Layer 6 of a small transformer language model trained on English Wikipedia (10 layers, counted from 0, width 128).
Take only the direct path to the model's output, skipping the later layers: a vector added to the residual stream pushes a token's score in proportion to its dot product with that token's output vector.

Output vectors of the tokens that the questions are about. A number n stands for (n - 500) times 0.0028.
"by": 571 554 387 722 350 500 283 675 375 625 226 361 439 336 340 441 601 494 590 573 345 513 635 470 786 596 496 394 692 429 623 344 570 754 684 157 580 337 399 652 614 386 608 633 441 591 573 621 316 549 465 404 550 562 382 503 702 538 449 548 510 387 617 541 405 592 460 572 454 405 289 400 591 329 495 773 647 382 552 423 483 563 540 572 452 630 210 399 656 422 592 389 469 553 641 619 888 582 621 368 524 597 497 605 515 346 508 588 496 454 551 531 568 504 606 472 435 489 484 448 258 448 264 338 375 464 760 610
"inth": 662 444 646 599 487 515 496 234 747 601 632 162 464 577 354 360 407 661 528 652 66 555 468 424 531 509 829 588 677 492 508 149 371 608 471 272 361 393 422 750 197 613 632 252 333 710 574 391 482 752 417 889 412 461 480 430 637 415 476 652 653 528 634 259 665 500 638 505 320 429 425 419 439 500 374 674 529 356 577 567 529 557 570 509 420 352 384 383 622 619 311 392 636 579 682 540 582 566 370 596 346 710 523 409 423 385 479 792 452 754 531 758 527 529 592 370 737 496 491 647 176 434 675 544 607 575 618 554
"uto": 500 470 529 703 440 447 532 262 486 783 503 400 413 438 314 443 552 627 448 566 333 509 463 700 598 659 403 847 504 465 630 127 505 644 491 212 262 356 514 766 374 552 486 504 401 535 349 402 218 536 592 622 151 764 350 408 488 583 377 583 528 470 306 419 492 528 503 618 346 331 406 607 724 298 483 421 617 504 477 513 469 731 631 541 748 407 590 334 461 601 672 538 422 515 759 646 590 714 716 593 529 447 505 315 576 398 671 385 500 634 471 649 385 657 343 489 475 554 578 477 255 392 613 541 604 452 744 656
"oba": 545 574 503 808 284 410 573 769 565 614 724 341 556 467 345 296 573 594 562 702 533 503 555 565 566 635 643 589 509 749 621 321 389 381 349 278 397 266 543 723 513 769 527 345 402 496 756 221 430 622 607 622 459 757 588 321 548 475 492 552 525 333 590 500 249 319 572 596 648 461 269 434 623 477 360 457 451 391 279 338 435 691 493 511 663 547 676 559 451 463 392 280 480 538 656 534 843 384 551 628 433 583 539 363 725 232 500 483 376 481 535 703 365 488 404 443 513 689 582 337 517 274 738 473 369 612 547 672
"ois": 593 573 439 545 582 169 614 414 524 779 661 336 438 469 524 223 540 638 569 630 475 506 456 639 522 762 889 831 558 590 570 378 277 616 447 430 266 598 518 729 624 526 700 465 417 596 482 453 446 565 646 609 475 482 593 404 720 423 394 497 517 241 610 462 500 549 576 762 369 408 387 782 644 483 547 300 703 653 243 570 588 524 432 576 584 374 518 509 488 580 462 472 474 514 472 713 757 590 646 613 401 651 500 435 392 486 610 630 419 457 571 660 215 708 376 626 398 361 528 335 651 313 593 408 504 732 508 616
" Company": 556 522 597 441 326 393 434 414 644 756 418 324 469 496 433 507 555 440 695 561 180 472 332 638 625 537 524 369 551 500 538 393 529 526 231 431 331 476 555 606 533 586 470 372 460 242 671 422 352 618 504 540 411 543 581 424 756 551 522 524 602 429 519 507 476 467 549 523 611 371 398 281 696 386 524 400 567 644 558 260 494 587 245 502 439 497 780 406 581 583 707 516 478 604 660 597 570 638 604 497 525 627 553 663 588 332 627 578 521 488 492 547 328 569 415 446 303 705 680 493 521 274 497 449 552 500 622 609
"ination": 486 492 709 695 612 194 529 520 442 598 631 460 260 296 345 530 603 577 469 402 253 569 527 549 576 738 294 600 615 368 651 446 269 742 330 633 478 341 500 658 456 614 464 590 608 336 500 518 188 479 537 610 460 614 721 488 484 438 523 558 540 586 365 331 726 599 562 605 406 402 265 392 568 229 337 539 719 531 495 546 471 614 392 546 774 381 473 441 664 405 652 530 669 508 462 691 678 329 575 500 448 715 609 343 476 427 429 599 376 504 740 769 339 712 653 374 956 391 590 337 416 435 639 581 384 640 674 526
"gu": 577 548 572 569 622 369 521 335 470 703 529 528 514 584 261 524 500 517 528 588 544 488 487 423 443 683 655 455 475 512 519 566 529 754 214 379 403 558 469 731 267 716 581 470 312 640 509 249 550 661 474 500 393 752 560 495 447 725 525 495 541 323 673 563 567 428 492 463 430 460 545 534 653 410 574 366 563 318 550 557 456 715 450 472 694 644 577 641 570 763 635 423 511 438 731 456 427 490 526 589 264 559 489 645 410 671 412 662 510 503 451 593 513 523 480 434 525 340 398 477 294 543 427 430 555 340 756 364
"\n": 570 503 442 347 628 647 536 273 260 453 712 634 644 496 468 538 466 435 434 460 565 538 369 433 657 372 497 422 486 327 560 438 639 582 658 363 421 500 411 460 658 608 680 773 584 518 383 486 496 461 714 381 628 267 288 540 461 547 563 569 680 610 467 734 269 422 429 377 544 556 633 551 410 699 557 535 384 521 469 387 477 597 523 465 382 565 586 456 527 362 628 533 494 460 242 572 600 445 581 442 384 370 475 622 481 548 456 507 353 333 618 519 432 334 413 388 479 509 461 334 603 510 659 449 491 409 400 471
"itor": 585 731 475 466 367 216 410 541 825 720 503 223 474 649 496 568 574 562 423 454 494 543 404 465 419 652 659 681 571 379 639 322 273 762 393 630 475 311 531 724 289 693 393 604 592 452 493 772 297 565 717 879 513 581 680 439 458 531 551 402 589 415 559 462 624 500 477 727 631 325 351 406 596 327 620 602 569 694 398 465 470 564 425 570 713 449 471 505 392 530 534 613 599 504 424 472 682 470 571 511 768 526 511 542 638 509 555 451 544 693 646 758 402 372 748 453 459 280 589 462 678 622 576 328 461 394 580 620
" COVID": 589 456 286 426 341 313 424 584 474 613 574 386 442 413 384 385 782 590 404 536 347 549 419 754 593 602 400 554 861 557 500 427 411 803 363 321 388 400 574 592 509 746 661 695 251 545 594 361 345 605 783 734 328 879 714 388 680 555 363 665 515 234 748 354 623 679 333 675 296 348 518 319 522 290 389 572 298 341 252 203 407 663 284 539 581 530 354 444 679 609 584 593 648 678 552 770 632 508 639 345 640 614 616 387 606 314 698 598 451 421 453 544 478 492 367 456 685 480 496 401 395 437 506 560 628 494 526 309
"nce": 510 633 697 605 538 592 304 619 450 832 342 574 532 362 141 587 762 484 735 832 347 488 245 771 606 582 553 339 591 416 673 123 173 709 608 528 549 467 581 602 691 875 473 234 366 388 444 456 450 640 794 702 587 701 483 415 417 631 398 467 500 732 577 606 749 492 578 406 126 282 544 296 685 668 424 643 263 500 495 542 361 403 414 493 758 307 696 263 542 669 413 523 550 570 804 539 548 851 676 620 457 727 551 196 450 411 438 240 348 478 551 759 292 290 695 605 277 319 358 659 591 394 472 469 376 500 442 359
" UTC": 403 391 496 491 227 397 342 693 681 556 723 172 384 666 342 399 572 624 458 649 363 502 415 739 718 573 527 408 638 456 739 459 397 623 173 276 646 423 730 650 272 840 519 271 500 307 524 279 263 718 714 737 573 618 463 477 618 380 361 675 571 500 734 417 433 651 346 520 437 304 278 563 569 450 390 640 355 519 449 515 353 500 313 698 612 512 424 340 380 728 466 198 559 603 655 680 388 854 500 496 492 667 666 435 504 179 473 509 532 520 608 709 416 535 527 426 453 508 351 483 427 670 627 269 645 863 385 282
" Language": 626 350 636 587 456 355 570 491 630 527 497 448 497 443 304 400 547 659 649 332 371 503 380 607 445 586 478 526 465 484 629 349 425 364 430 224 448 270 678 682 412 867 586 464 410 455 533 503 469 560 636 346 402 550 440 524 588 346 432 492 560 441 598 415 500 677 454 552 402 337 575 337 697 448 449 379 600 527 216 262 503 515 321 613 623 456 585 388 410 620 355 504 476 593 607 843 570 783 441 477 366 486 561 327 472 355 420 504 433 662 360 612 222 451 416 500 561 701 879 483 416 585 357 381 409 520 544 623
"hood": 589 628 338 653 536 242 164 364 560 494 632 587 736 398 406 240 678 508 585 414 288 519 590 625 518 642 716 690 649 648 547 228 412 625 30 166 406 587 604 690 409 764 735 384 194 540 393 662 298 692 506 460 397 568 693 571 659 352 572 519 623 278 480 703 576 709 497 724 524 575 519 368 412 354 665 292 576 452 731 601 680 296 296 659 451 713 453 500 558 540 363 337 567 538 671 693 634 688 470 512 439 723 537 474 586 378 532 575 350 533 609 671 642 452 512 567 890 203 772 313 390 602 497 385 541 543 616 490
"oci": 408 453 547 686 403 248 544 397 436 785 589 407 448 652 428 322 691 604 468 674 512 505 649 686 565 650 398 607 738 565 522 183 285 691 293 417 495 309 637 758 471 534 478 705 450 551 626 480 418 609 625 812 554 549 573 371 519 523 580 551 642 374 525 354 385 555 402 555 517 290 345 334 508 239 408 528 572 606 233 539 493 630 219 476 452 399 707 440 347 574 429 291 349 472 520 514 557 478 485 653 517 628 469 594 371 246 368 896 388 514 351 786 568 422 576 603 512 588 680 633 653 282 512 561 431 531 472 700
"itude": 556 604 503 541 380 247 594 493 463 431 764 351 450 433 571 369 537 511 504 551 562 539 395 517 660 703 604 546 536 726 672 305 143 622 266 358 556 405 534 730 174 735 522 651 470 631 465 427 323 675 550 550 458 510 520 576 650 314 741 646 593 630 704 325 758 538 535 711 200 480 376 530 640 472 290 558 672 568 326 391 637 627 519 547 447 641 548 383 534 446 569 289 517 524 565 490 650 599 802 496 527 653 609 384 687 445 577 256 156 473 665 744 446 620 504 622 728 477 748 373 292 571 337 292 442 864 434 314
"ell": 592 953 413 362 400 487 246 467 503 731 551 358 602 467 462 360 516 317 431 535 393 502 563 696 300 640 444 556 527 604 611 399 487 386 601 583 538 355 475 712 570 464 452 420 387 477 574 469 602 646 719 700 484 487 657 514 575 566 604 580 561 512 712 378 650 778 470 622 679 474 245 352 632 484 484 365 529 453 471 537 382 508 401 457 612 641 448 324 504 486 472 496 358 524 676 544 667 433 500 370 383 647 532 475 468 349 655 424 355 257 447 622 324 475 421 405 492 262 592 415 377 446 415 217 510 729 436 488
"DST": 688 446 547 717 356 193 429 477 460 774 352 70 302 396 332 204 786 616 710 795 34 514 473 625 606 731 676 654 463 418 430 236 122 557 184 431 470 465 790 845 561 868 463 432 49 713 673 245 353 818 455 864 300 692 637 328 612 397 565 633 586 569 607 489 540 336 392 937 138 139 184 402 719 366 371 584 477 463 395 249 470 718 240 647 428 565 582 308 334 750 438 56 726 691 535 855 533 622 362 693 583 814 605 247 769 317 703 590 148 811 590 868 225 689 619 580 645 442 787 278 436 545 509 203 760 640 695 555
"rative": 804 590 450 479 465 315 670 482 427 511 440 385 463 260 182 522 697 386 545 469 56 540 830 754 605 675 540 500 481 257 525 180 251 746 435 401 693 386 625 793 380 759 617 539 479 377 595 567 412 668 585 532 476 786 479 458 245 457 459 350 519 362 605 419 470 578 389 495 509 448 270 574 715 326 377 363 444 449 614 495 424 500 432 536 582 340 623 411 509 511 387 521 507 601 709 469 718 694 725 421 492 459 577 428 546 274 487 495 495 780 801 729 505 842 770 532 761 301 722 571 239 509 552 389 276 606 460 468
"including": 509 507 614 412 516 432 637 497 486 694 339 270 527 379 566 410 709 678 522 614 172 525 255 610 462 604 553 607 530 475 728 255 500 588 473 310 298 440 655 681 635 706 537 265 387 370 554 337 390 755 603 535 418 829 500 524 539 314 620 698 510 465 613 492 378 638 386 697 565 528 521 536 475 341 489 304 570 386 319 549 472 451 611 580 628 420 387 277 677 698 414 332 529 628 622 623 654 561 724 385 486 632 521 473 546 304 632 702 418 515 885 718 260 546 599 618 734 533 401 343 464 539 348 493 260 619 830 614
"rom": 548 528 424 815 649 469 336 482 539 705 608 388 559 621 469 336 619 431 444 760 470 550 637 665 527 548 459 649 322 690 389 510 698 557 356 235 495 556 508 736 295 553 626 584 337 343 530 525 453 714 577 647 347 577 650 506 619 426 336 614 526 427 658 370 603 451 520 398 488 171 442 552 538 352 357 434 609 461 605 624 378 492 452 528 371 516 570 319 460 429 737 169 388 527 432 544 656 808 723 547 648 594 503 442 546 334 373 427 327 592 697 657 537 672 468 294 543 473 646 521 368 605 536 441 570 600 416 508
" whom": 481 406 514 789 674 500 423 669 553 821 414 437 205 466 523 558 918 471 719 670 171 525 652 646 611 538 703 423 491 853 671 307 400 390 421 645 291 373 654 557 367 457 472 530 464 416 480 518 514 767 612 736 410 644 629 393 673 569 455 357 565 269 731 614 367 573 461 381 500 495 446 287 455 524 561 359 555 674 470 563 530 580 270 488 395 587 500 117 556 882 692 140 294 624 646 623 756 521 479 331 578 766 570 458 392 179 548 581 280 587 610 649 309 571 381 516 609 429 640 291 509 386 406 354 731 541 673 620
"uit": 553 404 384 610 488 609 640 302 647 469 497 446 360 390 470 387 506 452 454 640 500 522 596 621 621 447 591 878 556 532 599 500 441 491 393 175 553 307 528 773 427 374 465 600 428 633 671 313 340 751 453 620 394 547 389 467 468 496 328 489 554 389 451 456 642 601 466 738 469 548 584 386 588 405 491 564 760 633 366 650 458 667 585 497 558 422 573 359 331 521 756 368 603 459 741 862 657 300 858 393 717 402 632 651 636 203 525 517 525 422 515 649 695 587 546 297 504 467 656 371 401 230 597 278 720 693 462 595
"ered": 422 737 411 516 214 373 611 739 548 674 468 227 415 547 334 349 518 560 528 615 317 499 659 496 483 719 346 294 504 493 685 753 362 481 692 300 445 530 644 641 611 759 415 599 286 530 538 715 571 759 777 679 514 712 694 563 578 287 354 591 574 404 505 447 842 403 465 560 623 261 309 336 655 491 320 324 483 549 300 270 489 375 336 465 327 562 674 410 592 591 664 728 411 519 487 525 758 285 203 500 595 746 523 410 732 312 580 496 291 462 693 745 574 451 663 543 615 454 596 472 619 496 544 413 428 642 655 344
"ional": 533 500 724 479 579 585 523 419 622 423 646 185 291 333 536 397 780 265 553 567 70 530 892 625 336 637 704 527 709 527 692 363 272 553 346 230 665 504 580 725 394 538 456 513 453 358 385 470 532 662 647 667 419 525 660 341 674 517 590 473 603 795 438 466 396 678 418 582 368 583 310 286 540 461 518 404 466 620 69 247 557 464 337 627 621 280 409 333 366 511 580 489 604 524 638 640 772 521 829 607 532 303 526 487 725 526 417 754 604 692 489 719 335 652 384 468 779 504 731 433 549 564 533 369 374 518 531 370

Each question shows what one neuron of this layer's MLP adds at an activation of 1. A number n stands for (n - 500) times 0.0012.

n237: 467 467 450 464 410 450 439 582 570 308 534 495 507 356 559 575 526 534 388 610 519 472 427 368 620 422 462 569 413 500 541 372 535 489 542 397 472 502 347 141 540 445 546 383 606 419 574 511 498 597 418 464 433 526 404 393 451 493 555 402 585 473 643 495 511 464 497 425 515 407 463 488 569 485 446 444 642 372 430 467 524 564 498 442 553 490 475 623 538 522 480 572 617 454 556 632 486 472 517 585 527 573 595 450 634 564 569 602 463 463 500 594 498 534 612 451 561 452 254 588 270 595 389 450 444 496 467 517
Which of these tokens does it push down most? "oci"

n155: 466 443 342 491 489 394 370 601 457 586 637 429 447 628 492 377 527 446 532 477 535 233 602 457 468 483 523 605 618 598 351 580 539 571 470 393 452 503 256 407 500 505 665 466 529 507 557 383 624 489 586 426 484 559 602 507 585 451 560 432 466 507 543 452 447 435 526 470 547 466 439 534 582 484 392 451 512 468 391 307 540 431 655 572 368 561 603 675 560 560 436 567 449 684 510 614 523 490 533 443 445 393 365 519 409 407 417 525 452 591 576 358 525 508 462 546 681 550 407 602 451 441 538 616 493 563 419 366
Which of these tokens does it push up most? " COVID"

n194: 497 443 468 563 486 471 275 552 418 512 551 478 543 490 451 565 442 627 532 503 480 558 464 432 231 369 355 522 427 535 439 592 443 628 616 463 637 508 529 574 479 429 567 721 508 478 402 404 558 425 490 433 441 535 450 389 423 544 469 466 554 545 500 581 394 537 671 543 585 536 415 378 536 475 438 449 667 394 524 379 371 416 601 474 440 630 572 587 530 607 515 513 525 624 673 527 615 495 581 463 393 622 444 488 542 516 649 364 531 463 594 449 550 586 689 571 469 509 479 431 490 589 392 484 427 540 544 534
Which of these tokens does it push up most? "by"

n139: 513 516 525 535 332 539 505 395 520 733 500 525 566 450 487 548 508 385 565 647 545 715 654 530 532 571 521 606 617 509 382 556 510 613 467 461 322 526 387 609 518 522 803 442 489 606 385 437 436 389 476 498 438 492 435 609 503 438 493 612 448 570 678 512 384 566 465 548 502 454 433 473 448 454 554 369 370 453 490 476 423 458 608 538 507 487 447 528 646 566 567 550 487 557 390 552 386 344 602 477 514 387 423 498 623 594 378 439 648 535 497 349 450 535 503 371 451 567 626 541 520 500 480 610 626 566 463 466
Which two tokens does it push up most, strongest first? " COVID", "uto"

n154: 456 537 477 490 514 439 394 427 547 434 528 568 590 364 629 539 500 574 418 591 498 475 460 502 512 524 510 557 406 458 519 484 546 490 498 504 539 532 628 566 456 518 480 553 391 468 408 537 325 568 456 457 567 477 542 425 413 653 463 430 536 457 458 411 506 489 527 541 498 485 454 471 321 587 479 315 481 613 562 620 543 420 446 566 474 401 580 523 449 277 421 535 554 500 592 569 608 478 455 498 459 459 368 417 498 429 474 527 533 558 502 442 506 548 618 684 554 424 423 489 523 477 444 494 467 544 418 599
Which three tokens does it push up most, strongest first? "hood", "rative", "ois"

n199: 575 547 450 651 547 500 517 471 493 393 652 486 498 493 440 509 564 477 576 535 465 403 469 470 625 393 590 546 622 487 507 525 612 627 541 634 571 446 549 641 455 392 488 367 515 388 572 562 478 550 652 551 513 502 530 688 450 376 484 442 526 381 527 593 485 456 630 585 490 548 450 571 464 640 453 442 514 513 572 433 591 469 314 465 516 448 328 561 431 459 547 596 450 470 400 447 484 452 557 450 549 481 482 513 541 455 476 479 458 475 330 582 454 390 432 443 627 360 514 552 464 500 535 531 602 353 444 346
Which two tokens does it push up most, strongest first? "hood", "itor"

n410: 557 612 455 432 407 436 460 473 630 528 515 583 448 572 425 574 479 424 633 390 418 264 482 543 512 553 561 495 455 487 574 399 514 455 410 489 534 415 506 287 587 377 364 483 366 561 468 498 474 455 453 518 472 635 479 451 447 466 570 487 411 457 551 462 533 415 433 443 502 404 557 434 471 549 505 464 491 559 478 393 419 403 416 573 471 457 572 539 498 665 420 534 599 557 493 436 514 527 680 474 376 438 456 570 529 435 642 570 577 455 630 436 398 464 505 582 425 782 414 450 574 470 657 520 546 370 466 473
Which two tokens does it push up most, strongest first? " Company", "nce"

n40: 413 374 469 475 442 439 414 315 550 476 464 351 514 471 444 477 507 373 565 706 496 601 483 435 496 417 589 424 536 529 541 541 493 391 531 586 483 505 357 557 372 590 442 613 576 600 453 506 473 358 453 545 447 405 536 397 593 528 405 497 446 444 522 435 419 549 523 500 562 439 395 478 468 539 488 640 420 514 589 487 611 496 607 399 414 509 567 615 507 437 456 491 649 597 505 588 471 481 427 533 461 425 696 371 518 577 575 502 433 512 424 405 628 454 612 610 482 394 610 530 575 476 536 511 498 485 592 423
Which three tokens does it push up most, strongest first? "inth", "DST", "itor"

n39: 430 407 460 481 564 483 593 418 322 665 543 450 631 523 467 449 368 613 386 613 537 515 529 600 597 593 398 685 502 485 526 350 580 550 451 470 484 509 538 503 490 423 495 500 464 572 510 471 398 431 603 451 431 572 413 358 474 480 473 466 558 533 508 482 434 654 511 468 655 419 502 551 495 525 597 479 345 585 596 485 484 486 540 516 400 559 551 487 590 654 457 454 696 474 561 510 399 464 494 411 568 444 448 458 498 524 536 547 456 367 491 425 435 525 542 436 500 341 517 528 457 534 498 522 624 530 529 304
Which of these tokens does it push up most? "uto"

n116: 483 509 494 358 491 477 430 405 462 509 504 502 479 502 454 656 521 614 623 493 575 112 462 441 562 195 491 690 453 388 457 555 604 406 476 607 391 583 530 396 599 531 477 544 574 586 430 462 463 405 388 427 457 500 573 398 585 342 518 574 658 534 538 511 524 392 382 549 492 447 495 586 377 431 515 542 437 515 460 454 583 512 376 532 507 646 588 379 528 485 562 537 541 391 526 467 430 373 525 572 590 543 668 478 488 513 467 405 498 436 598 366 547 518 350 483 434 518 400 507 399 502 557 465 475 542 532 450
Which of these tokens does it push up most? "\n"

n317: 469 470 485 494 405 409 603 459 560 570 502 484 474 514 600 500 604 473 463 610 322 508 581 509 405 358 532 482 616 420 570 551 589 517 440 650 387 500 552 404 462 596 561 474 536 631 507 476 554 470 534 525 523 532 690 416 552 498 604 497 487 456 519 390 481 594 424 476 545 554 498 403 555 586 448 416 511 519 443 483 393 504 558 503 613 549 498 487 505 534 428 548 542 717 523 580 179 397 514 477 476 353 555 562 500 549 657 460 436 475 394 484 381 376 407 425 484 587 596 469 538 461 695 513 536 580 452 502
Which of these tokens does it push up most? " COVID"

n416: 530 414 424 461 406 474 543 492 529 579 466 564 490 464 542 545 373 600 390 463 519 381 582 427 504 537 470 454 314 518 420 491 487 496 534 504 552 397 387 605 534 526 385 510 446 474 552 458 504 422 626 578 484 519 536 525 585 433 581 513 539 529 563 460 496 546 531 553 498 458 466 531 365 537 415 529 714 491 435 580 552 523 420 438 441 488 517 366 508 614 578 534 439 512 485 479 531 600 407 549 436 438 510 476 379 552 424 601 463 393 476 380 571 498 483 463 500 515 474 496 511 529 527 538 500 536 480 485
Which of these tokens does it push up most? "oci"

n385: 342 478 513 614 530 426 510 351 403 440 565 433 336 440 568 700 521 541 479 563 568 575 406 602 616 643 470 547 512 515 519 473 498 420 498 418 470 590 469 521 495 583 472 431 535 456 456 507 544 528 461 530 682 469 479 658 415 516 457 700 446 505 440 444 513 493 487 582 620 389 539 518 556 489 490 630 498 539 703 357 464 526 498 560 437 522 502 340 566 490 412 483 498 504 569 462 500 434 570 365 543 354 572 543 416 548 512 443 514 571 606 449 406 381 555 481 619 627 498 471 472 586 567 462 518 511 581 329
Which of these tokens does it push down most? "ois"

n403: 354 331 615 580 459 428 372 375 500 429 500 667 442 372 510 430 256 589 437 571 588 585 527 608 447 575 480 468 564 340 510 420 359 638 632 506 298 663 448 161 408 645 561 593 450 344 306 552 461 378 569 559 529 544 630 587 448 472 527 550 587 327 569 427 509 639 214 561 458 440 581 451 448 428 459 472 500 684 605 349 465 412 461 482 579 526 531 375 673 619 665 391 455 602 580 514 376 457 514 632 400 323 617 461 410 353 419 365 344 477 451 384 454 435 458 305 528 605 520 500 593 343 583 476 630 268 583 619
Which two tokens does it push up most, strongest first? " COVID", "uto"

n151: 506 516 325 459 554 518 416 822 591 600 508 466 411 468 572 379 506 510 587 563 483 627 528 444 669 575 621 430 547 656 683 432 705 386 419 554 554 400 572 522 621 545 416 518 675 471 443 562 579 390 567 453 582 598 579 462 536 460 483 623 507 500 423 422 319 395 597 571 560 590 443 284 452 682 427 370 494 438 320 402 459 502 467 476 674 482 407 589 392 497 535 530 685 566 571 465 507 445 413 477 570 637 574 520 505 497 456 443 413 484 476 571 378 472 390 524 492 387 597 318 606 486 544 445 571 744 250 411
Which of these tokens does it push up most? "oba"

n33: 482 546 530 551 550 532 542 607 546 537 535 541 702 580 364 611 505 538 561 419 637 533 529 575 556 571 468 564 447 600 562 468 329 494 404 456 458 504 448 341 341 421 575 587 631 604 584 630 492 462 434 644 516 543 522 494 523 378 578 540 485 590 423 454 449 518 492 525 592 454 451 420 471 410 533 441 489 417 488 520 589 548 393 470 426 513 386 529 472 511 461 646 415 553 518 469 677 527 546 391 513 520 520 508 551 453 406 638 473 444 502 530 500 443 600 579 475 442 523 623 425 487 458 575 581 484 473 543
Which of these tokens does it push up most? "oci"

n418: 441 453 432 476 554 621 363 529 456 656 571 613 375 353 484 552 605 405 327 474 464 547 549 482 654 543 498 441 549 301 438 453 477 556 650 538 547 560 561 431 569 360 571 460 546 569 362 606 603 453 572 366 481 564 613 402 593 533 562 555 491 473 554 640 571 685 474 509 353 440 427 468 606 437 445 557 439 472 391 577 451 563 537 305 525 647 594 486 474 586 454 556 447 562 383 375 340 524 441 627 370 482 503 601 502 426 572 621 406 566 513 528 565 589 612 447 464 449 561 487 457 627 443 570 492 507 339 486
Which of these tokens does it push up most? "nce"

n446: 526 587 469 530 489 378 573 443 452 480 451 491 523 464 441 556 492 580 498 636 473 592 381 516 599 526 540 521 481 453 561 578 516 439 543 489 489 588 484 380 521 469 505 471 539 508 498 518 565 594 510 581 606 520 548 633 547 538 564 597 636 434 594 443 464 698 589 512 555 510 464 602 388 454 368 572 402 655 424 487 577 591 493 646 586 584 323 201 450 541 516 474 484 441 447 483 288 594 581 523 564 540 524 438 416 523 651 457 460 548 575 500 562 537 381 580 498 448 634 462 606 600 521 585 513 442 517 457
Which of these tokens does it push up most? " UTC"

n89: 478 485 476 584 450 485 439 586 517 426 431 609 490 556 344 478 450 449 491 553 578 393 394 467 537 364 498 429 397 485 428 578 640 435 520 433 566 455 444 591 556 430 655 525 577 576 662 607 533 482 500 506 543 495 602 488 688 461 498 444 400 443 474 498 338 436 576 574 602 506 458 555 441 530 513 523 556 587 527 471 526 472 594 688 530 546 482 617 509 399 373 438 573 542 404 562 495 463 475 549 423 529 299 391 574 518 662 605 568 489 389 551 455 546 416 595 454 480 532 672 344 275 526 632 465 504 418 481
Which three tokens does it push up most, strongest first? "oba", "by", "ois"

n87: 461 460 421 486 490 494 469 576 467 480 430 504 458 484 356 506 470 385 417 345 314 521 577 481 641 486 448 440 538 512 483 530 523 484 512 496 546 517 431 491 408 627 547 487 579 487 489 602 475 533 546 505 545 426 494 363 502 632 580 380 474 598 598 554 565 473 417 473 470 532 492 428 532 458 511 578 660 381 329 432 527 574 426 550 392 606 576 559 599 500 442 474 540 457 366 629 526 513 480 570 478 532 481 560 474 569 431 612 506 572 540 590 466 509 508 462 515 585 437 470 533 545 580 557 425 465 363 550
Which of these tokens does it push down most? "uto"

n217: 458 605 494 553 500 558 624 560 650 485 529 470 473 483 566 402 461 493 307 563 533 699 449 465 403 527 480 425 340 492 549 481 561 554 584 522 564 638 471 434 443 500 618 521 440 506 320 563 471 592 511 498 544 414 485 404 382 526 530 475 555 487 502 544 467 489 563 477 478 337 526 494 525 502 583 683 507 583 465 426 348 454 473 708 523 471 589 461 469 482 500 573 534 627 502 457 464 405 531 476 487 653 494 449 482 293 506 557 532 569 550 617 568 440 386 493 482 437 491 322 519 417 531 552 539 510 518 496
Which two tokens does it push up most, strongest first? "ered", "itor"

n112: 568 525 432 659 556 645 588 599 633 404 687 542 437 374 482 525 677 459 657 538 602 550 531 568 357 500 655 553 566 523 421 471 594 510 519 442 398 409 438 396 490 500 521 518 582 448 648 440 493 562 409 470 548 549 395 546 536 505 524 554 486 541 555 553 616 422 377 629 473 439 500 517 663 537 560 574 614 447 474 568 370 466 385 480 408 469 667 522 672 474 532 612 423 621 551 535 567 327 549 356 541 556 709 582 476 433 388 549 609 521 482 398 586 524 434 438 509 448 364 523 438 582 518 370 485 566 463 464
Which of these tokens does it push up most? "uit"

n442: 588 535 521 466 492 465 564 558 491 473 606 366 530 483 677 556 514 542 468 533 413 550 612 571 489 575 413 639 405 414 509 512 602 437 339 474 514 478 422 646 544 433 594 585 498 387 453 529 536 486 475 536 564 431 391 334 381 492 473 364 456 580 471 477 575 395 576 418 492 415 418 494 449 467 590 402 551 460 634 606 580 592 472 485 416 421 477 455 404 471 480 549 467 644 584 539 606 435 419 453 506 539 520 539 477 522 568 569 467 500 500 616 585 532 487 311 458 510 433 474 487 483 567 565 490 488 657 523
Which of these tokens does it push down most? "nce"

n269: 422 516 495 519 447 498 571 510 647 483 592 490 558 498 490 540 467 457 483 277 626 475 445 580 410 338 486 391 410 495 452 575 493 476 551 470 560 470 641 393 487 405 378 368 531 373 577 519 591 409 448 519 423 438 569 653 549 573 560 427 659 574 626 548 429 475 614 532 438 410 619 354 510 566 232 498 581 376 413 498 354 575 510 466 572 546 397 543 609 529 386 559 480 301 520 554 423 549 467 483 426 470 441 445 385 546 511 626 407 491 457 662 469 487 387 525 665 458 415 612 393 493 392 484 587 495 349 565
Which three tokens does it push up most, strongest first? " Language", "ell", "inth"

n249: 566 546 498 509 533 591 585 558 512 432 479 481 500 483 505 532 479 523 529 429 565 371 585 551 379 557 402 502 607 365 403 456 576 367 444 518 491 274 514 529 587 505 469 397 280 461 455 498 527 644 425 449 544 490 404 576 401 383 526 530 591 528 537 507 609 452 607 582 565 441 636 486 398 557 503 696 617 511 331 410 417 563 358 489 618 552 512 568 435 513 533 525 470 539 573 497 467 611 451 295 346 576 519 369 462 453 424 469 577 551 490 268 496 497 539 394 602 407 460 544 493 450 502 530 533 428 613 496
Which of these tokens does it push down most? "ois"

n20: 636 523 346 449 486 584 391 680 500 471 560 556 515 633 495 482 671 410 453 344 468 320 471 704 446 382 535 518 563 612 695 471 582 507 400 482 611 556 479 433 466 541 538 537 484 527 357 534 462 470 297 492 505 465 545 595 565 559 466 494 506 411 427 637 569 462 529 489 487 475 498 336 420 539 478 404 592 491 528 484 424 466 538 364 476 503 454 432 635 610 594 560 423 331 538 630 520 537 571 649 433 604 417 481 529 435 496 544 442 484 689 333 568 400 454 559 465 493 633 544 441 619 588 393 676 648 539 563
Which three tokens does it push up most, strongest first? "hood", " whom", "rom"

n172: 472 463 512 480 567 481 626 612 495 526 488 495 557 582 342 478 406 532 532 377 436 285 431 476 545 449 480 597 462 548 516 581 503 393 545 557 500 635 655 349 494 510 483 553 551 421 489 523 455 333 556 471 583 656 679 546 530 565 526 439 482 521 483 472 661 430 469 565 627 483 445 381 569 387 445 545 558 389 637 360 364 464 424 290 580 566 428 462 719 609 553 659 319 500 481 547 658 360 469 641 521 522 422 497 462 393 618 614 534 527 434 627 590 332 326 437 479 614 642 473 458 633 503 573 639 598 733 505
Which of these tokens does it push up most? "ered"

n301: 627 575 400 432 364 485 437 465 554 500 445 627 434 441 354 320 435 408 376 347 486 491 365 676 422 389 552 596 431 410 526 635 567 567 497 604 435 634 533 466 518 557 461 476 387 508 702 527 484 503 535 362 469 427 635 752 404 346 571 599 429 384 487 427 380 483 603 537 439 582 445 503 482 484 476 503 480 596 339 547 448 367 529 666 701 586 315 540 458 485 558 359 535 799 471 411 321 343 580 472 432 382 549 527 548 558 458 495 475 596 460 423 538 570 362 378 432 553 479 587 575 349 640 551 577 413 275 459
Which of these tokens does it push down most? " whom"